Layer 2 of a small transformer language model trained on English Wikipedia (9 layers, counted from 0, width 128).
A neuron's activation on a vector x is GELU(gate . x) times (in . x), where the dot is the dot product.

Input weights of the MLP neurons that the questions are about. A number n stands for n times 0.0016.
n10 gate: -140 141 -80 -88 -34 33 17 -102 13 147 -99 119 53 -75 -72 50 -119 24 -7 -67 215 131 -113 13 -65 -38 -53 -107 -164 -144 23 -81 97 61 126 -7 117 -223 -159 41 114 -95 95 -7 3 93 45 79 34 207 78 88 -148 117 -101 13 -98 94 137 36 -159 166 37 20 -41 142 -40 -77 167 -7 -30 -33 -113 260 -213 81 -31 122 23 -93 111 79 -58 182 26 137 155 47 -158 -119 -25 54 -63 116 -153 33 -94 17 301 63 -16 -117 41 33 86 128 168 98 -231 73 95 206 116 -44 -49 -104 261 -40 64 -207 20 -17 -106 -49 -137 117 24 301
n49 gate: -174 -43 45 -34 -107 -86 117 3 235 -110 82 -37 45 114 -13 -70 -20 -77 205 13 13 50 -66 42 -108 -86 -212 74 -92 27 -45 -137 -122 -224 34 0 -112 -140 3 -30 17 -51 98 -111 188 -148 10 104 81 -232 -243 -199 -49 78 85 -68 49 19 173 -66 106 -185 123 -52 227 -23 48 -62 -88 13 -26 118 51 -115 -192 104 -62 -104 102 60 13 -73 -160 -42 -67 148 129 142 92 -111 110 24 -173 -105 7 -77 -188 -150 -24 27 114 -13 -53 45 -54 -190 177 91 37 -53 104 -144 38 186 71 43 26 39 -132 -121 -85 33 99 41 -212 -19 -23 130
n56 gate: -186 86 273 230 107 90 -30 -71 126 -44 -115 -56 -72 -18 67 14 -48 -264 283 33 -64 37 63 -164 -97 69 69 -40 -78 -126 -7 -37 36 37 38 187 -266 -121 -22 238 11 172 -157 490 -186 280 98 -21 -106 157 191 -70 -110 117 28 230 110 -26 18 43 46 -199 40 -48 157 -68 29 -114 -141 -34 -110 -29 0 185 40 84 -138 41 47 -83 -42 -180 15 143 25 -64 -30 -33 -122 -45 55 -34 87 14 54 66 51 43 -31 -72 -143 71 101 28 58 -132 -11 -61 153 132 -122 -58 -43 44 111 91 52 56 40 -72 249 140 -89 295 -84 22 96 -7
n111 gate: 35 14 -132 -57 -7 50 -151 204 -17 27 -37 26 7 -21 30 -3 17 52 72 181 126 56 138 -27 -59 231 -21 112 -7 -142 37 -7 57 -111 149 -71 -45 -96 -58 193 -56 10 75 -93 -184 159 -70 0 85 -74 -30 10 170 -30 129 -102 31 85 -155 67 76 17 51 10 -69 -196 -132 -14 0 35 -78 124 111 74 -167 -17 -3 140 23 -300 137 56 131 -37 -23 -169 -327 74 57 -148 210 19 273 -50 115 -115 -191 71 -181 -240 90 73 -258 -51 33 14 139 -113 188 -77 -296 138 30 -65 -60 21 21 -125 10 4 218 -39 -41 20 46 -128 93 -106
n118 gate: -241 76 71 -195 14 70 206 -179 20 148 142 49 340 -44 -85 3 44 -87 17 153 -7 177 161 -50 -131 -29 11 64 -86 -81 -27 24 -71 -96 -137 156 118 20 -290 -38 56 -20 163 -3 -39 101 -24 -63 54 -94 42 -65 -54 148 -82 -139 31 -135 -81 -205 7 174 54 161 -86 -56 -155 119 68 80 -112 -193 111 17 116 -20 49 55 -220 7 217 215 -3 34 83 -92 128 61 43 -41 -25 178 33 -17 114 -182 54 -150 144 91 -20 -46 -28 -22 -97 -45 175 -40 -56 66 -106 -7 -134 -34 -64 -199 7 -158 -118 116 10 14 189 -82 -278 71 3 -7
n137 gate: -32 144 -115 -74 -211 7 -250 114 0 -80 96 -101 59 -39 -34 121 -78 191 -4 56 11 -233 107 282 -4 33 -73 38 -125 117 -3 60 219 -25 164 -109 107 -194 49 75 -123 -21 11 332 15 -101 25 -75 -32 -35 -237 49 -35 58 27 -221 -204 -168 108 134 88 94 88 -18 39 170 108 -32 21 94 -243 -3 -136 10 74 109 197 60 -76 -219 22 18 46 -197 -10 -14 40 230 21 110 -90 102 -219 -107 48 -115 -74 139 71 -193 -133 -153 -115 -208 -38 18 70 -75 -4 25 62 28 -90 -60 88 -137 -113 -23 -150 7 -75 -54 110 41 -204 7 57 -56
n187 gate: 82 36 54 44 -29 102 176 131 104 87 -85 62 57 3 -69 -48 -156 90 -97 -223 -30 20 33 -115 108 61 -47 26 118 -238 112 156 102 167 215 177 -7 36 26 -98 -103 35 -40 53 -100 192 -139 -72 35 -64 31 -32 16 -25 -13 61 -6 116 3 60 121 -57 23 -13 174 -100 -45 -3 101 279 103 16 -6 22 -139 -81 -27 -71 73 26 -96 -26 -13 65 63 -122 -20 -6 16 104 -206 118 48 -114 -65 -29 -132 70 83 -10 16 -62 -264 264 238 113 -80 38 34 -33 -60 -51 -57 -62 -302 100 -379 101 131 3 -82 100 137 119 -141 -22 -42 -45
n195 gate: -38 88 -147 -87 76 -92 174 -74 24 10 -64 -73 -85 -45 60 -92 -115 -53 -42 69 213 -81 315 58 -126 27 -40 45 102 144 3 177 82 158 -122 121 7 -62 167 -87 -82 -74 148 -333 21 62 -131 -24 -96 -93 10 -104 -197 -137 100 -69 -28 261 75 -17 263 -34 48 -105 77 160 -165 114 0 25 -90 126 79 236 -38 166 -56 -177 149 209 -93 -53 84 110 71 -17 21 -178 34 0 22 91 -85 54 -197 -75 187 -95 -33 -61 0 -60 -103 164 27 -11 -31 37 -140 -11 -13 -126 92 94 -101 238 -101 172 -75 -140 87 174 210 -137 29 -7 73 -28
n286 gate: 159 -46 45 215 -28 -51 -29 -99 7 -232 -112 100 24 -7 10 -175 -242 179 188 83 93 7 -49 -31 -11 -51 72 166 18 0 353 -17 265 -14 33 -118 -113 -56 196 -63 -154 54 112 31 -43 -96 150 81 7 -17 -64 45 87 -219 64 7 -3 -24 -14 -312 50 72 87 98 67 29 28 125 217 82 -70 -61 -103 120 -59 -63 -80 38 106 50 -140 167 -18 -125 211 -41 36 10 -157 -77 30 205 213 -129 -84 117 -143 14 30 -68 267 -10 -185 -4 154 32 42 -287 -4 182 -17 -31 -195 -14 -7 -114 -77 -105 31 -87 7 25 4 0 -4 152 14 14
n302 gate: -179 153 17 -167 242 197 -35 -83 -129 -7 33 -120 -120 -89 13 -40 -51 -59 163 34 59 104 -289 178 -58 12 -95 74 -17 162 -57 -174 -50 -7 63 75 -66 -126 89 172 -28 123 53 17 -106 165 -80 17 105 74 20 130 213 43 122 -24 -174 -44 -24 109 170 77 85 34 -107 210 -68 146 10 -45 -302 193 165 57 -129 -136 -60 -34 -27 -101 -14 59 -185 112 -163 0 49 34 93 117 152 -89 251 -77 140 172 -85 47 -29 -7 69 -39 0 -80 -90 84 149 119 117 216 89 -44 -120 0 113 -192 7 -11 -61 46 -40 167 182 56 -11 74 3 133
n10 in: 49 43 163 -10 65 38 57 -88 250 -109 -164 220 10 -214 -94 70 150 -329 -78 6 -27 76 -72 35 -170 -53 94 199 -16 198 64 23 112 -98 -13 55 -33 130 -101 82 150 101 98 35 -117 -3 113 66 -42 -144 165 -94 -81 9 -85 48 -6 -125 -122 -35 37 61 3 62 -20 -67 106 -26 143 -60 -97 -13 -179 3 23 -107 57 -143 -35 -13 117 20 -3 61 76 251 -53 176 -3 -92 -114 -15 86 -25 48 22 -68 -51 -76 -131 -107 72 -116 -139 -67 -17 3 75 -188 146 -95 -54 -25 -289 158 -63 -39 150 128 -3 -282 13 -79 -6 -30 -183 65 -3
n49 in: 289 139 18 -32 31 86 -16 141 -64 59 100 74 -79 3 -96 85 190 73 -71 40 -124 -146 -85 -3 -154 178 206 74 -22 55 -9 -90 160 -3 -23 -124 -139 -16 50 53 134 30 -55 36 0 68 54 6 83 -92 -51 -277 -31 153 -108 83 106 -142 31 54 0 -55 3 -56 -31 -166 -37 9 -16 102 121 -58 -55 -46 -12 -16 -55 -59 64 -159 38 41 -159 -90 115 -63 -54 -58 -128 -41 7 15 266 97 -82 117 -71 177 135 -42 -72 96 -22 -40 15 -89 -120 -129 113 -67 82 -83 64 25 29 -108 -81 325 169 229 -138 -134 -148 54 29 138 72 -19
n56 in: -95 92 271 168 -151 59 -65 7 157 -129 -59 -32 112 -222 90 145 -10 0 117 107 -89 -102 132 -238 -95 -69 -62 -106 27 38 -63 -10 -86 -58 111 -60 -109 17 30 10 199 114 195 75 -180 215 79 81 173 89 -51 23 -67 -61 65 216 90 90 10 -196 23 -105 110 -27 -34 -3 76 27 -30 -161 -27 10 -162 46 144 10 -79 -141 -49 -185 -120 -137 256 -3 -102 237 14 17 -46 17 -25 -6 -73 29 109 -226 107 -63 -117 -80 -107 -19 0 -72 -62 34 47 -101 35 -48 -39 -115 69 201 -90 89 54 61 0 -177 208 55 132 184 -125 -56 232 -13
n111 in: 122 68 -109 52 -137 -23 -7 47 92 -206 -82 13 -82 -13 3 56 84 65 -70 144 -93 20 112 -275 -61 17 -292 -136 20 -10 -120 -94 103 -58 7 -217 102 -60 -94 132 7 -33 -59 -98 -197 17 58 -39 120 -222 135 -181 43 -100 58 -100 225 116 -86 -3 19 -128 0 -115 -346 -110 23 67 162 -28 90 -135 -132 -225 50 -27 33 -13 -49 31 48 55 115 83 -92 58 79 -70 13 -125 60 -9 106 -141 233 -27 70 79 -160 -35 33 -6 -89 -54 -13 -148 -23 32 14 113 -319 198 -49 -47 -21 89 161 -112 -96 14 -36 58 91 -58 222 -40 209 -20
n118 in: -220 -64 52 -7 -4 -35 76 227 -38 139 27 57 127 -187 34 83 194 -227 144 -35 25 107 334 -28 43 -144 0 -84 -32 18 14 -70 56 -99 -7 -196 71 -49 95 167 11 51 120 20 145 -101 79 -96 154 35 13 -95 0 200 -102 -112 -95 -31 139 -157 128 124 -25 120 39 317 45 -17 283 79 -18 -203 97 132 98 -116 0 77 -17 -79 105 -54 60 28 96 24 86 -17 -89 234 149 -157 90 69 -15 -24 -154 -35 34 98 -95 -115 90 76 79 -32 7 54 109 -36 -68 -283 -231 7 117 -90 -25 15 -101 -15 -51 -266 202 -24 -244 -97 -141 -74
n137 in: 34 -147 -17 -84 -20 -92 114 -122 226 126 -85 16 36 44 29 -82 88 79 -34 -311 -83 41 3 -103 -88 -46 -125 -40 -143 139 47 -7 76 68 -35 67 -58 27 -77 85 -62 -33 28 -16 76 -46 -230 101 113 73 -71 -71 150 58 -191 -53 37 67 -93 -127 23 92 33 0 -116 -165 -113 20 74 14 281 -151 56 -30 77 80 62 323 33 147 -117 -31 -74 -64 -26 -26 -62 143 -230 129 -110 6 -86 -52 102 -113 -10 -43 -107 177 36 168 -34 -36 -66 7 -90 -94 160 -38 -235 119 274 -54 -122 -224 -229 -18 -179 122 -13 -107 102 -120 -184 -100 -125 -10
n187 in: 137 220 6 -148 -16 -123 23 114 9 22 28 -141 3 -123 59 6 -23 -66 -45 -183 -43 138 104 -32 7 -69 17 22 248 63 217 -61 35 81 -147 215 108 -119 -187 65 -60 113 -164 125 -23 -111 152 69 -26 169 59 6 -96 -47 -25 93 -106 77 -48 -85 71 -123 -71 -107 59 79 -93 71 -100 -152 -129 -6 -13 -60 -29 154 -35 -90 -154 10 56 -289 52 71 -54 103 236 127 -129 -3 -212 -48 98 -76 -311 140 -55 70 113 133 -16 0 -46 107 -123 3 -137 -28 -107 122 166 -117 127 81 -167 -46 -132 -24 16 0 -100 3 29 -12 -97 -41 19 -171
n195 in: -198 146 162 26 10 -48 194 -32 31 118 -89 -37 72 56 0 58 -84 107 -17 24 -36 -132 120 -97 64 -144 102 -101 28 112 -10 74 -28 -92 -185 101 11 -52 42 -42 4 -146 33 -167 -47 35 125 -123 229 -52 -165 -67 -17 -253 -85 -348 42 17 231 -133 -161 72 175 -144 -184 118 -160 91 77 -65 122 -99 41 145 140 45 -16 -102 -48 -96 -14 -21 -144 7 -195 61 -93 -204 -137 -81 56 118 -83 185 40 -21 -52 138 -30 51 -44 -47 175 -60 -195 190 -14 -95 -305 -133 31 -127 100 189 -105 22 -249 -91 55 11 -68 75 4 -17 -174 24 -106 -150
n286 in: 246 -148 23 -48 11 -195 125 -166 -104 -196 44 233 49 61 216 -11 -252 218 168 42 -20 -31 -123 23 42 -385 79 38 -181 8 117 53 56 -135 -51 -216 -31 95 -8 19 -16 -33 -28 15 130 -241 109 -22 38 -102 -168 57 -61 -294 261 -8 -88 -121 -56 -245 -33 79 15 115 77 98 110 156 241 47 110 -321 -79 23 0 -42 102 -80 -93 105 -117 -50 123 -212 48 125 85 -75 -89 161 194 25 -116 7 -52 53 -220 49 36 55 177 -198 70 -110 93 125 34 -111 -24 129 163 -82 -60 80 142 23 -27 -94 57 -20 -92 -78 42 -33 43 169 -107 65
n302 in: -110 17 61 -60 24 84 -49 7 -43 74 109 52 17 17 154 40 -3 -84 109 68 -73 -59 -100 111 120 6 -145 0 -93 109 3 -116 155 -196 131 126 -111 3 -68 -24 31 40 142 17 28 138 -91 36 -68 -118 65 -20 237 -36 260 -20 -303 41 20 90 36 -80 -24 55 -35 66 68 68 17 -241 -126 254 168 121 -14 -51 -16 -58 -10 -167 -25 3 106 -98 -147 26 -31 -169 110 186 -11 -229 77 -213 -133 -20 -201 -141 -94 -25 145 115 104 -183 -144 129 172 191 85 -77 -13 -144 -127 72 67 -122 198 -114 -17 42 -247 49 127 102 18 61 -82 232

Each question shows a token from some text and the vector x that enters the MLP there. A number n stands for n times 0.0063.

"í": 57 50 60 89 -44 -83 -98 -99 -42 -102 -3 -17 -117 86 20 90 -8 -161 -19 209 -18 117 156 93 73 -60 -114 -80 154 -144 -58 -283 -1 58 75 -27 -47 -122 30 -74 103 -52 178 53 70 -64 2 58 -37 30 -85 -53 -102 -9 112 19 7 150 38 -51 -36 -21 92 32 -30 301 -108 39 30 81 -83 82 25 -57 43 118 -13 94 -41 -111 -118 -149 11 109 -19 11 -32 24 -18 20 43 46 25 -86 -146 172 -110 -65 7 202 -70 -81 -58 -223 -53 33 243 88 -10 -10 57 168 -48 -77 22 -178 -120 85 -10 -45 34 113 272 -112 -101 -45 -63 95
Which neuron lights up most? n302

"vent": -41 35 46 31 10 -62 -30 -184 -20 97 7 31 170 -34 -22 137 33 -7 -15 -100 -75 10 58 -9 88 -61 -79 -119 -65 -116 -78 117 76 -18 -67 -46 -20 -126 -65 -96 64 -34 167 21 -141 -89 -11 -11 217 -129 6 -195 -37 15 -93 24 -76 -100 -121 -107 80 113 -63 74 -187 -164 24 148 -1 193 30 -4 -55 -24 79 -5 -12 162 -111 -24 -157 -106 130 -53 99 125 147 52 -65 -61 -83 21 -143 -41 -167 88 51 69 45 111 -52 52 18 23 78 18 -114 -73 81 -6 -76 -26 -86 -35 -77 -7 68 122 -313 80 -94 85 -72 90 -160 59 101 60
Which neuron fires most, and how strongly? n118, at about 6

"ir": -55 48 101 -115 -57 -88 65 -51 -113 -70 59 -57 -107 83 87 86 178 -63 2 180 -39 71 62 -91 129 -65 9 -88 3 -202 107 121 15 -86 -55 -58 -2 103 -53 55 -42 36 214 67 21 -74 41 -146 3 22 -75 92 -29 -57 118 110 39 82 -39 61 72 130 -67 -52 102 -38 50 -11 -19 49 139 19 -80 24 48 84 -10 -130 17 44 203 -97 -121 -109 41 -4 -14 8 -15 74 -175 -63 -16 17 40 10 -149 7 1 35 -47 66 23 218 38 -35 -41 58 37 222 60 7 -125 105 -35 47 -37 93 -10 13 -2 6 428 -48 35 -149 80 57
Which neuron fires most, and how strongly? n187, at about 1.9

" pre": 70 -25 22 -187 -7 -64 85 -104 -98 129 -2 67 -114 28 5 -31 148 -43 -31 -95 -12 -84 -90 -37 -37 -66 -97 30 -27 -13 -31 -100 137 17 -8 77 -48 -13 -141 83 260 8 87 36 -161 54 38 -67 82 132 223 4 20 -2 31 173 -119 58 4 -107 -42 40 7 -94 -143 40 -89 37 -55 36 125 -6 131 -153 0 57 -10 -82 -199 69 65 -54 23 -22 -102 123 -137 18 -108 -25 -51 -146 -106 -163 -7 -30 -96 50 -16 -53 35 49 129 -105 -65 17 37 154 94 -115 -14 13 0 25 -92 -134 95 143 6 6 36 50 146 -15 -6 5 13 46
Which two neurons fire most, strongest first? n302, n10

" the": -162 -36 -24 110 -32 -14 -83 57 51 -32 -25 -39 32 -26 5 8 -62 -208 -60 -23 -103 -38 25 -33 75 -65 3 -51 -114 -158 -107 77 -47 -101 197 28 84 139 48 -75 24 -31 -111 -69 -99 -137 26 -136 -32 45 156 -44 -30 -19 -54 -10 -19 -15 -68 -96 -135 24 31 -186 -101 84 -74 -7 21 10 95 -21 -94 -54 -49 119 -10 26 111 35 -162 -63 -15 80 39 76 6 37 2 48 -1 -222 -49 -37 -114 21 201 129 -37 -69 -105 97 83 87 -66 -53 -45 -87 -35 88 -15 -133 -220 43 9 55 1 39 -124 -101 -82 -73 -26 -51 34 -33 -68 -66
Which neuron fires most, and how strongly? n56, at about 0.7

" Br": -116 116 -156 -45 -13 -70 -177 13 73 -61 15 -4 117 -212 28 -22 -105 179 76 29 -12 10 73 -45 23 -49 63 136 40 -111 -67 -52 -242 -111 49 -35 -161 79 4 22 -45 -9 141 -101 -11 -57 13 113 -63 109 2 -72 113 -151 178 11 26 -16 -98 44 -23 59 50 165 -7 -26 104 -195 193 90 119 -88 33 138 -99 48 -21 -71 -44 -92 -51 104 144 -25 -30 166 -51 65 22 49 -142 -93 49 -79 -72 -38 -29 2 -109 72 49 47 -36 -92 -162 -136 108 35 -146 -61 66 -48 44 4 -17 -92 35 172 69 140 -18 33 233 -42 -66 19 3 -37
Which three neurons fire most, strongest first? n286, n302, n118

" de": -151 160 -34 -50 -8 -76 31 -155 86 -28 69 35 95 69 8 -5 78 -123 111 37 41 107 82 -5 -50 -56 -32 158 2 -3 15 -121 116 3 79 25 -15 55 118 -44 79 -88 -1 9 119 -48 95 -62 -86 174 45 -15 -42 23 100 31 -52 107 -21 -112 -59 68 74 -106 50 94 -18 101 103 40 2 -18 -129 -93 48 175 -17 29 -200 -193 -70 -86 -38 109 47 -39 -13 124 -97 58 -185 -141 -24 -100 -91 75 -49 48 84 -11 133 -74 -132 -94 -50 30 49 15 -202 -180 1 149 101 -127 -155 -96 29 275 23 -72 30 117 -10 -164 27 -5 -305 117
Which neuron fires most, and how strongly? n10, at about 5.5

"os": 99 83 134 -21 -73 -130 29 -11 -34 -9 64 -49 -82 -107 -18 163 72 -24 61 210 -74 -63 -59 226 98 -66 40 -170 -18 13 -37 -71 -79 59 33 135 -50 5 111 43 -27 -62 74 -42 251 -84 131 134 -64 -117 -163 -67 -74 70 11 -5 -102 50 110 -77 83 33 -121 -53 84 -37 -5 65 -12 120 -2 88 24 -97 -24 19 -7 -43 -61 -22 43 -46 105 115 76 89 40 11 -51 -33 -116 11 -97 -83 -35 25 -54 145 88 58 13 41 -122 134 48 42 105 64 -169 20 50 186 148 -109 57 -16 66 -72 -38 54 -151 191 -14 -55 -95 -27 12 -21
Which neuron fires most, and how strongly? n10, at about 1.1

"as": -44 153 -23 -50 -50 -52 50 -69 11 69 -48 -143 -87 45 -71 61 3 -3 -39 44 -54 40 102 -24 158 -47 -11 -75 92 133 118 -61 174 -141 -101 85 -104 43 -20 62 11 -118 -61 -88 -144 -99 4 44 -93 -78 -99 -81 -32 -88 62 23 -57 28 -68 4 196 67 -10 23 -10 -66 23 61 109 202 7 -27 -76 -114 -47 172 -22 10 -10 -14 -135 -31 145 53 -166 145 132 -88 -32 -31 121 -24 -68 -225 102 70 40 69 181 32 -140 73 135 156 46 207 39 35 28 96 60 104 131 -9 -34 35 31 -43 -28 -2 -165 -7 1 -174 -39 12 -89 71
Which two neurons fire most, strongest first? n195, n187

",": 1 -18 103 35 -62 -57 112 46 107 -12 71 -137 95 -19 281 -120 -91 49 -88 8 -1 -39 91 -2 159 -53 -90 -118 -55 115 20 21 96 24 -36 44 46 64 37 37 142 -80 -38 -90 31 -164 43 6 -101 -72 -34 -60 8 -54 149 -78 -6 129 41 -28 -170 133 -27 22 -6 108 -25 -123 24 34 77 16 122 21 -51 -67 -19 -120 -51 -6 -86 -1 -1 72 47 49 -31 -55 48 14 37 -261 -57 -69 -126 39 -91 -42 142 8 61 -85 -37 1 64 70 -39 9 -155 -112 -77 30 -46 -68 67 24 -47 -136 16 -75 -51 44 -32 -99 52 41 -161 89
Which neuron lights up most? n195

" I": 89 -18 -114 -61 -54 -137 71 3 86 13 -96 105 -93 13 -17 18 -128 -12 -46 -129 31 2 40 33 -105 -56 -27 -203 -38 -63 -25 8 35 -85 -9 152 22 14 -100 -11 -11 73 43 -37 253 -124 -10 -32 -69 -1 4 -19 43 9 -6 -9 -58 -110 -87 110 -128 -93 113 -96 168 28 9 -54 52 46 5 3 -7 -66 -76 34 -18 70 -32 -46 110 -39 77 -102 -103 110 -33 -8 103 -19 30 -164 34 -102 -65 23 -36 -103 -9 -179 7 59 93 -146 -40 -58 -184 172 105 50 52 -24 25 -20 34 -34 -72 -60 -55 23 -20 101 146 12 -123 -45 33 255
Which neuron lights up most? n137

"al": -49 -15 -2 62 38 -115 -23 -24 104 68 146 -218 42 -114 -32 24 -45 -50 -114 -46 29 -113 85 -102 62 -57 84 1 70 -38 42 -71 350 40 -19 -165 -90 62 -89 -85 -43 -33 3 -10 168 -112 -59 -141 7 -46 -104 -25 -121 -26 109 0 -15 94 -53 65 142 24 134 -158 -122 -22 42 10 14 77 -22 127 -10 -134 30 11 -17 -28 54 5 62 -70 107 -161 -29 44 48 -85 50 75 -15 -59 21 -73 -20 8 68 84 -44 167 71 -22 -1 -119 -9 -138 0 45 58 -83 102 -67 -168 -57 -43 -43 -20 165 36 81 -138 -43 -35 -90 -54 -38 -174 -12
Which three neurons fire most, strongest first? n49, n137, n187

"or": -95 245 -104 -40 22 -89 -5 -27 73 90 20 -37 -196 -158 118 45 -42 50 -89 -68 -24 -24 120 57 148 -60 84 -127 159 17 114 -124 -28 -134 -78 -79 -31 159 35 -13 62 25 24 -16 -119 -101 20 -132 61 -30 -179 36 -83 -97 31 -73 -11 94 -16 -160 67 -78 19 -37 70 -37 -25 -64 72 34 30 -8 -115 -165 71 -20 -16 -172 12 -173 -18 -79 -159 -23 93 90 -88 -7 16 87 157 -13 -28 85 107 65 -35 85 23 -75 -97 45 -29 1 32 -15 -59 26 126 -15 -69 92 -13 67 70 69 -56 77 -2 5 -139 -131 -103 -22 -29 -162 -40 71
Which neuron lights up most? n49

"ov": -36 54 163 -53 51 -78 -1 -29 -3 -79 2 -98 -126 -73 -39 47 101 -13 -195 61 -92 82 -91 -82 97 -66 -57 8 -12 99 -35 35 -35 -168 100 43 -122 -114 103 -54 17 98 -49 -1 41 -114 66 40 63 -46 -218 -122 -12 68 32 41 44 30 145 -164 29 -33 -173 29 -3 92 14 -94 -99 243 20 -28 -43 -179 158 61 -8 -96 32 88 159 -100 9 -5 63 158 30 -36 -113 46 -8 -13 -124 -43 -52 118 -56 49 -167 -40 -93 147 76 -107 -139 -40 137 -107 45 125 14 -10 -30 9 -21 85 -168 127 67 92 -51 127 -80 33 -70 -4 59 87
Which neuron fires most, and how strongly? n49, at about 5

" of": -45 -48 -103 27 82 -3 -95 56 269 -102 -6 19 105 76 18 -27 83 -88 -136 -22 -163 -85 131 -71 49 -59 42 -142 -164 34 69 -121 71 -67 16 -9 27 23 -22 -119 -54 13 -135 -82 60 -142 -108 -85 -44 52 -27 -54 43 19 99 78 -165 70 9 -23 -214 82 -45 -51 -60 126 73 132 200 134 -65 59 109 10 -6 82 -15 -48 -53 16 -44 -106 117 29 12 74 78 8 96 -82 -90 -141 -55 -57 -57 -109 -104 34 -34 -71 -153 -6 -158 74 97 80 -50 -24 -115 -36 -16 20 -69 210 13 -51 30 301 0 -73 -61 -87 4 -76 139 -82 -59 34
Which neuron lights up most? n187

"-": -51 -54 -8 6 91 -83 39 78 -60 25 -3 89 8 -1 -16 -73 -32 37 -19 25 70 158 -61 8 41 -68 -26 -25 21 -29 -52 -93 68 75 -54 25 -23 59 -84 -8 79 -3 -186 -80 50 -146 123 -142 -86 93 73 -67 -39 82 104 24 20 5 44 32 -203 51 22 -16 -18 -165 38 68 33 149 21 -53 -78 -139 221 71 -7 306 -88 39 142 -21 -163 -139 -13 41 -2 -90 39 89 -57 -67 -87 -69 -19 -14 56 -38 0 94 -26 -31 -73 9 0 5 -42 6 -130 -65 -117 39 -79 12 104 69 -28 14 82 -10 -9 -120 57 -89 55 19 -210 -11
Which neuron fires most, and how strongly? n118, at about 0.57

"es": -38 -35 -4 -26 -106 -96 56 11 116 57 28 -155 -13 -131 -12 -83 52 -152 77 -149 -163 63 -59 206 -17 -58 -21 -16 12 -162 70 -21 -8 -254 31 0 95 50 116 187 4 -172 -106 52 65 -59 -79 -8 63 37 -113 198 -71 -52 55 35 -93 0 -72 -48 75 157 -40 120 21 33 60 34 4 174 55 149 -13 24 116 81 -17 33 56 -14 41 -65 118 19 24 51 35 -44 161 41 40 -60 -121 59 -25 46 -70 134 -16 -2 -1 71 44 75 -18 15 1 -37 52 141 -4 77 115 31 -16 -26 -67 -26 9 -122 -126 -7 71 -49 85 23 -19 159
Which neuron lights up most? n137

" is": 61 -7 -107 2 -31 20 161 159 0 -62 67 -112 -28 108 171 -98 47 70 27 -62 -107 52 42 64 122 -64 21 -191 -50 5 9 -28 7 -202 54 112 126 30 143 -66 163 47 -44 23 114 -90 65 12 -30 -72 90 110 30 -35 -4 90 -10 -144 -118 29 -195 171 56 -54 29 148 -4 -93 -14 35 -12 45 110 -204 -44 58 -10 35 -19 28 1 54 -11 74 -40 -37 46 -23 62 -41 14 -97 113 -74 -23 28 -63 101 -51 99 -75 -234 119 -166 72 29 62 12 170 78 70 -123 -114 42 90 -82 -55 41 -24 -138 107 184 139 -14 33 22 -94 37
Which neuron fires most, and how strongly? n302, at about 2.9

"==\n": 106 -145 139 116 128 82 206 78 -44 -12 -28 39 -36 -9 27 -28 137 14 63 94 -98 -43 -16 109 7 -54 -29 65 -112 98 -85 135 -43 -56 43 90 -65 113 -30 53 59 -41 32 -39 52 82 138 -11 -88 -22 134 -116 66 -142 51 2 -90 -30 -19 -68 -59 -35 198 -69 146 68 75 -95 -2 1 -94 160 68 -61 33 20 -19 -88 -151 29 -253 64 -63 -61 36 6 7 65 -100 17 -273 44 -39 -9 -175 -41 -1 3 -43 -43 -41 119 30 -57 -29 185 -89 12 -18 211 46 91 28 81 49 -81 -89 207 111 111 -251 -165 -125 7 69 31 -49 185
Which neuron lights up most? n286

" Mar": -92 151 64 53 -17 -97 -89 -69 13 98 23 71 79 -45 60 -37 -129 2 2 166 2 117 32 161 -150 -62 -100 -6 21 -99 7 -178 -4 98 -33 -61 64 -25 131 35 133 7 268 -51 65 -77 -98 200 -158 -51 2 -100 124 -2 101 51 -104 -95 16 -16 -39 -122 90 -3 77 43 -5 -50 12 16 54 -10 15 134 -18 93 -14 -72 -174 -72 49 3 -36 30 10 62 23 9 52 20 -17 -187 -25 -27 -3 8 -81 35 94 39 -8 53 61 -130 -131 -93 79 105 55 37 34 -26 -82 -5 36 -65 -10 259 55 67 -85 151 215 21 -51 81 -16 59
Which neuron fires most, and how strongly? n302, at about 11

"ag": -34 -11 -35 59 -94 -63 -6 -13 -81 -84 -203 -7 -5 30 145 54 -39 -9 75 61 -50 -60 7 70 164 -58 -79 -89 35 -6 -5 -51 87 -17 -49 -17 -34 24 59 -61 -28 38 44 -51 49 -78 -109 124 115 -7 -84 44 -33 -154 181 -56 -205 94 32 -187 104 54 0 67 66 -19 26 -13 -40 117 -7 38 -202 96 88 -45 -17 1 6 -75 -95 -1 -129 -179 -28 129 6 70 8 -71 168 14 -24 -125 -60 107 -104 68 309 50 -52 -3 57 125 43 53 -53 100 -33 22 64 93 -22 -36 -35 73 -6 42 -75 -26 -181 161 159 -107 4 88 -58 -179
Which neuron lights up most? n286

"er": 23 94 -43 -19 -127 -88 69 -3 58 55 -37 -92 130 -63 74 -23 -24 -50 21 83 6 -83 3 48 194 -67 -14 -120 32 9 115 -103 -92 -36 -56 -19 135 13 -17 8 10 -76 -101 -86 151 -129 66 -57 21 3 -35 -46 113 -9 153 129 -86 134 73 34 62 51 -153 72 23 75 -57 -86 39 1 203 108 -101 -2 125 -3 -7 85 -14 14 -66 48 -123 78 -81 -60 31 -15 70 207 -41 -15 -138 89 -127 -9 -137 121 223 -48 62 -111 17 189 69 78 -100 42 134 -15 48 6 8 -149 -82 -15 -146 -12 95 -75 5 -29 -75 49 29 -137 -83 -23
Which neuron lights up most? n187

"attle": 21 -56 -34 96 -40 37 -23 -77 104 93 16 -22 89 111 23 137 -113 -45 84 32 -113 17 101 -22 18 -60 -17 -78 -24 -98 -86 46 95 -101 -46 82 -42 39 38 -54 -277 -109 67 -115 32 -142 30 -55 -132 61 -94 76 -43 -55 76 75 -132 32 -29 163 -6 -6 -20 140 -67 136 41 26 -92 86 26 94 -65 -10 114 54 -14 -33 -58 5 -159 -166 15 -131 -99 168 4 2 -344 -60 17 15 13 -35 -104 -100 -44 41 -84 -65 58 -106 0 -27 -199 175 170 65 72 130 82 -18 107 -6 11 -62 34 153 20 82 97 -105 156 151 -123 10 145 -95
Which two neurons fire most, strongest first? n137, n195

" Char": -35 36 -69 23 30 -3 21 47 30 -3 -58 88 165 -124 82 -45 -164 20 18 17 51 -77 67 -44 48 -54 -16 41 -60 -162 80 -27 -57 -52 -15 36 -134 96 -80 -17 -22 -6 41 -7 -207 24 -41 66 -27 30 56 3 113 -74 123 237 211 -58 140 47 21 -108 44 47 132 -69 -48 -42 -10 70 4 -135 62 14 -44 185 -19 -72 -194 -64 63 123 88 -68 -188 36 14 -89 185 -110 -159 -93 -143 23 20 -14 131 45 -218 33 59 32 87 137 -50 85 -30 40 93 -7 10 42 -216 21 -88 -70 -25 268 160 -50 53 55 234 110 -30 -9 -38 77
Which neuron fires most, and how strongly? n56, at about 6.7